Layer 4 of a small transformer language model trained on English Wikipedia (14 layers, counted from 0, width 128).
A neuron adds its activation times its output weights to the MLP's output. To switch it off is to set its activation to zero at one token and run the rest of the model.

Output weights of the MLP neurons that the questions are about. A number n stands for (n - 500) times 0.00063.
n138: 313,601,632,217,330,473,525,116,591,527,536,278,496,728,537,480,820,604,558,512,407,468,458,520,640,367,406,580,798,328,576,408,363,366,581,523,597,448,420,508,456,434,536,541,647,670,683,348,623,392,542,453,592,488,600,748,654,382,467,364,496,512,976,480,500,473,575,445,352,321,602,445,315,527,199,586,392,273,478,398,414,672,450,615,733,481,333,578,623,711,500,357,488,733,467,423,410,339,425,512,551,677,698,643,462,307,319,512,574,374,554,500,398,383,643,573,690,445,468,703,582,391,333,454,392,733,473,446
n255: 485,504,596,451,652,332,557,581,422,484,431,504,639,517,451,429,534,554,745,531,440,610,683,407,579,337,362,586,507,421,622,461,258,524,480,480,210,663,662,520,370,672,377,451,588,427,336,379,510,487,605,439,671,572,576,349,568,410,654,579,560,412,580,340,805,553,507,511,620,582,276,665,459,490,574,450,468,386,522,317,369,452,608,617,336,635,458,489,553,580,479,294,632,414,659,335,538,528,520,775,331,504,382,496,478,324,387,557,651,619,532,605,639,456,418,379,526,333,507,336,532,641,357,341,637,476,467,557
n277: 342,568,374,613,560,516,556,469,413,685,571,410,602,500,552,674,377,549,500,527,622,572,635,568,415,534,535,524,236,473,529,793,219,472,477,427,434,497,500,470,557,703,507,541,718,486,472,520,416,762,486,276,606,432,622,500,376,543,486,578,640,389,350,393,369,631,699,600,385,493,321,490,592,608,615,586,507,500,358,336,301,432,642,507,345,301,558,455,674,393,551,386,373,585,364,588,600,525,430,363,343,472,428,580,440,650,521,597,493,339,570,220,507,361,423,370,671,490,611,486,462,612,638,511,379,388,621,472
n304: 695,457,402,493,493,497,377,632,483,607,534,625,493,524,493,567,517,674,547,559,444,640,646,405,486,524,612,704,320,643,360,571,601,690,516,573,642,394,565,456,585,536,432,479,462,414,472,653,520,336,421,587,481,446,435,469,483,482,431,456,248,594,564,298,654,448,608,289,389,571,317,553,582,569,237,550,588,558,598,493,710,463,486,633,479,441,371,622,632,455,369,643,647,610,420,585,510,616,313,421,564,496,442,615,450,380,294,600,507,309,440,389,812,454,524,558,335,406,84,372,538,401,440,292,526,527,497,606
n328: 474,449,429,722,444,860,399,612,552,617,455,685,466,353,391,512,222,470,667,611,536,336,538,504,296,718,705,524,458,406,551,631,662,322,457,337,504,488,655,304,597,692,610,570,251,611,463,218,431,457,675,552,459,330,207,546,415,423,521,500,437,305,509,448,446,563,657,551,642,447,533,720,390,358,655,623,479,487,553,360,353,284,487,454,339,347,388,638,325,574,562,440,456,733,500,426,351,344,740,386,320,546,525,409,589,631,596,696,675,617,348,740,539,663,500,389,557,544,914,388,515,460,489,560,395,181,539,563
n451: 522,534,494,397,554,542,626,390,471,553,599,455,545,474,432,643,438,582,524,400,463,654,348,491,561,485,387,541,584,306,727,566,506,409,610,562,444,480,445,463,512,592,491,730,382,400,418,319,506,489,433,480,425,321,639,405,336,506,482,503,554,639,616,431,497,547,609,460,484,299,527,457,582,629,398,492,509,553,594,514,494,567,445,572,470,701,552,628,693,573,564,555,571,515,307,369,503,620,374,609,380,395,579,479,351,398,577,489,302,609,533,562,618,573,264,424,433,468,417,462,625,444,411,564,500,436,550,313

Each question names a token from some text and the token that comes next. It shows the activations a of the neurons there, in the order above. A number n stands for (n - 500) times 0.0078.

Then comes g, the gradient of the next token's log-probability with respect to the MLP's output, scaled to length 1. A neuron's effect is roughly proportional to its activation times (output weights . g). A number n stands for (n - 500) times 0.00079.

"ine", then " to"
a: 510,761,526,479,617,498
g: 793,524,344,536,501,458,364,556,467,519,454,442,491,496,457,473,597,691,415,678,371,417,541,703,346,552,680,519,556,620,399,628,599,383,464,521,373,509,613,710,723,580,547,548,302,489,427,299,567,570,473,631,639,402,686,478,556,529,380,556,626,470,422,332,533,353,399,527,664,627,433,313,558,308,364,587,628,523,603,437,528,556,445,594,363,405,495,547,390,598,413,433,720,454,325,460,581,353,540,653,411,509,666,460,357,398,532,545,372,524,451,582,583,403,450,710,501,193,516,561,467,404,460,355,477,677,313,418
Switching off which neuron hurts the next token most? n255

" Con", then "st"
a: 495,492,498,757,500,497
g: 504,447,407,412,662,438,551,592,309,684,451,504,595,619,565,619,635,630,519,396,585,716,400,408,495,275,567,388,582,585,427,448,457,523,211,325,536,455,584,544,601,598,480,606,368,573,215,588,416,615,371,498,485,743,314,644,243,447,409,575,589,535,610,557,540,614,349,502,451,636,447,721,517,395,464,461,682,520,559,449,670,484,517,586,649,394,669,589,427,533,454,583,607,563,477,624,344,355,425,447,332,451,569,552,528,414,577,596,319,425,595,325,448,325,510,451,510,499,450,320,522,487,564,681,256,407,511,541
Switching off which neuron hurts the next token most? n304

" s", then "on"
a: 504,655,490,764,493,564
g: 461,605,641,507,291,437,447,374,745,722,458,478,508,693,681,566,616,423,495,614,562,451,467,606,442,397,427,365,342,508,579,273,289,514,320,411,708,586,679,508,407,323,424,649,537,492,632,444,467,414,585,586,378,362,610,389,551,739,607,634,497,454,379,506,540,626,583,615,551,505,618,630,416,457,606,582,450,471,532,489,310,515,556,577,566,362,504,588,479,468,468,645,637,482,454,456,329,620,719,323,366,565,466,420,494,576,602,441,406,384,666,371,566,445,534,301,700,306,539,571,463,291,484,496,303,414,409,428
Which neuron, switched off, raises the next token's probability most? n304

".", then "),"
a: 485,486,596,495,493,479
g: 516,602,464,453,523,569,435,556,612,384,375,538,438,565,575,620,538,456,521,497,536,375,494,442,374,554,534,430,272,631,469,404,464,812,644,462,380,534,514,492,411,659,659,360,494,417,391,500,511,465,567,495,509,352,770,290,667,410,470,533,647,379,450,394,452,742,489,741,442,522,706,527,505,603,595,465,914,606,452,395,606,378,527,419,545,208,449,632,445,506,492,462,489,477,582,459,437,486,638,335,664,513,298,316,507,532,585,580,278,385,511,491,598,513,432,413,459,542,512,616,538,509,483,589,231,354,498,472
Switching off which neuron hurts the next token most? n277

" of", then " V"
a: 507,494,496,486,672,530
g: 322,668,489,510,553,412,440,505,533,480,551,495,482,735,495,594,469,355,361,517,456,517,260,343,700,595,418,542,627,606,519,480,633,561,437,363,631,378,303,517,508,658,586,467,355,502,370,638,464,296,440,278,474,604,433,514,497,544,505,576,326,654,367,701,403,609,603,557,334,502,410,411,395,548,424,508,280,649,678,473,412,707,400,459,623,674,674,294,519,560,252,429,601,533,428,637,480,408,582,493,476,377,539,411,586,386,480,556,551,548,471,609,596,725,393,540,449,671,380,431,370,795,533,479,452,523,585,531
Which neuron, switched off, raises the next token's probability most? n328

"wn", then " with"
a: 495,690,478,483,763,497
g: 632,566,628,421,530,519,665,173,491,284,653,441,453,573,533,467,366,448,416,487,518,730,483,533,533,604,497,404,417,552,649,380,268,407,657,535,480,668,467,427,554,565,509,529,504,611,429,587,558,583,454,361,484,475,618,348,621,544,521,606,557,563,231,300,445,324,389,400,374,539,344,469,552,452,510,614,570,512,556,549,557,629,538,458,540,567,412,525,414,455,356,390,665,556,458,542,446,568,605,555,554,663,589,643,503,623,402,729,416,916,528,542,414,299,716,289,437,463,445,529,530,484,315,511,420,373,384,375
Which neuron, switched off, raises the next token's probability most? n328

"ory", then " S"
a: 482,709,512,497,625,493
g: 430,457,456,636,447,439,540,480,523,508,500,337,441,416,611,465,496,235,448,333,373,678,557,590,758,544,472,473,451,362,484,480,632,690,554,630,738,411,377,609,463,429,493,462,589,562,498,413,538,465,497,436,541,642,210,515,455,527,368,449,486,713,532,480,710,510,450,443,433,371,607,629,450,428,544,538,561,562,416,143,409,724,520,353,279,651,477,310,501,347,491,680,577,453,499,516,692,572,523,437,378,484,475,261,603,482,660,494,490,618,536,532,645,630,459,492,651,697,328,530,466,578,615,523,316,358,570,499
Which neuron, switched off, raises the next token's probability most? n255

"ial", then " in"
a: 490,735,500,482,612,479
g: 314,612,546,609,401,450,370,364,376,408,485,405,630,532,582,687,473,608,700,522,581,510,372,458,377,592,334,433,474,468,387,601,389,361,406,517,563,610,662,440,538,316,361,584,631,480,379,585,420,340,546,376,593,538,546,464,655,631,598,549,569,573,325,453,404,310,495,534,364,449,399,467,427,474,585,778,377,523,594,529,412,600,660,561,574,536,471,333,444,470,510,391,548,642,491,558,394,213,703,575,611,485,490,407,615,309,442,495,509,886,665,827,458,430,402,494,541,557,496,536,389,483,490,367,652,529,461,522
Switching off which neuron hurts the next token most? n255

" h", then "ist"
a: 516,479,478,768,494,553
g: 601,501,540,489,332,613,576,482,479,347,340,503,398,399,518,520,620,497,416,301,678,555,364,392,609,722,553,555,576,663,419,422,519,664,468,401,342,642,681,636,487,758,604,721,477,547,468,538,389,400,576,411,462,472,252,483,483,274,366,595,638,374,376,445,260,415,642,723,644,571,516,474,547,403,532,580,430,644,639,476,517,539,340,471,554,535,670,348,373,587,493,415,522,445,501,521,320,396,583,388,394,811,535,659,545,516,512,347,435,585,643,347,539,541,548,448,619,466,381,423,449,368,390,480,657,521,508,393
Which neuron, switched off, raises the next token's probability most? n304

"ily", then " which"
a: 697,672,479,480,480,487
g: 645,506,669,469,617,604,419,678,550,437,698,539,563,544,501,654,618,386,709,427,535,514,457,446,479,587,637,650,488,215,538,345,566,412,373,456,226,738,363,478,568,541,371,442,298,576,467,511,604,438,634,495,512,463,395,542,457,448,558,401,690,539,557,388,205,308,470,538,362,337,369,531,482,565,508,495,425,505,614,520,420,512,504,516,582,527,428,445,524,655,456,395,276,490,702,439,405,479,644,686,361,490,475,356,578,522,491,320,482,528,482,561,577,373,718,586,332,591,691,368,425,639,519,399,745,500,373,566
Switching off which neuron hurts the next token most? n255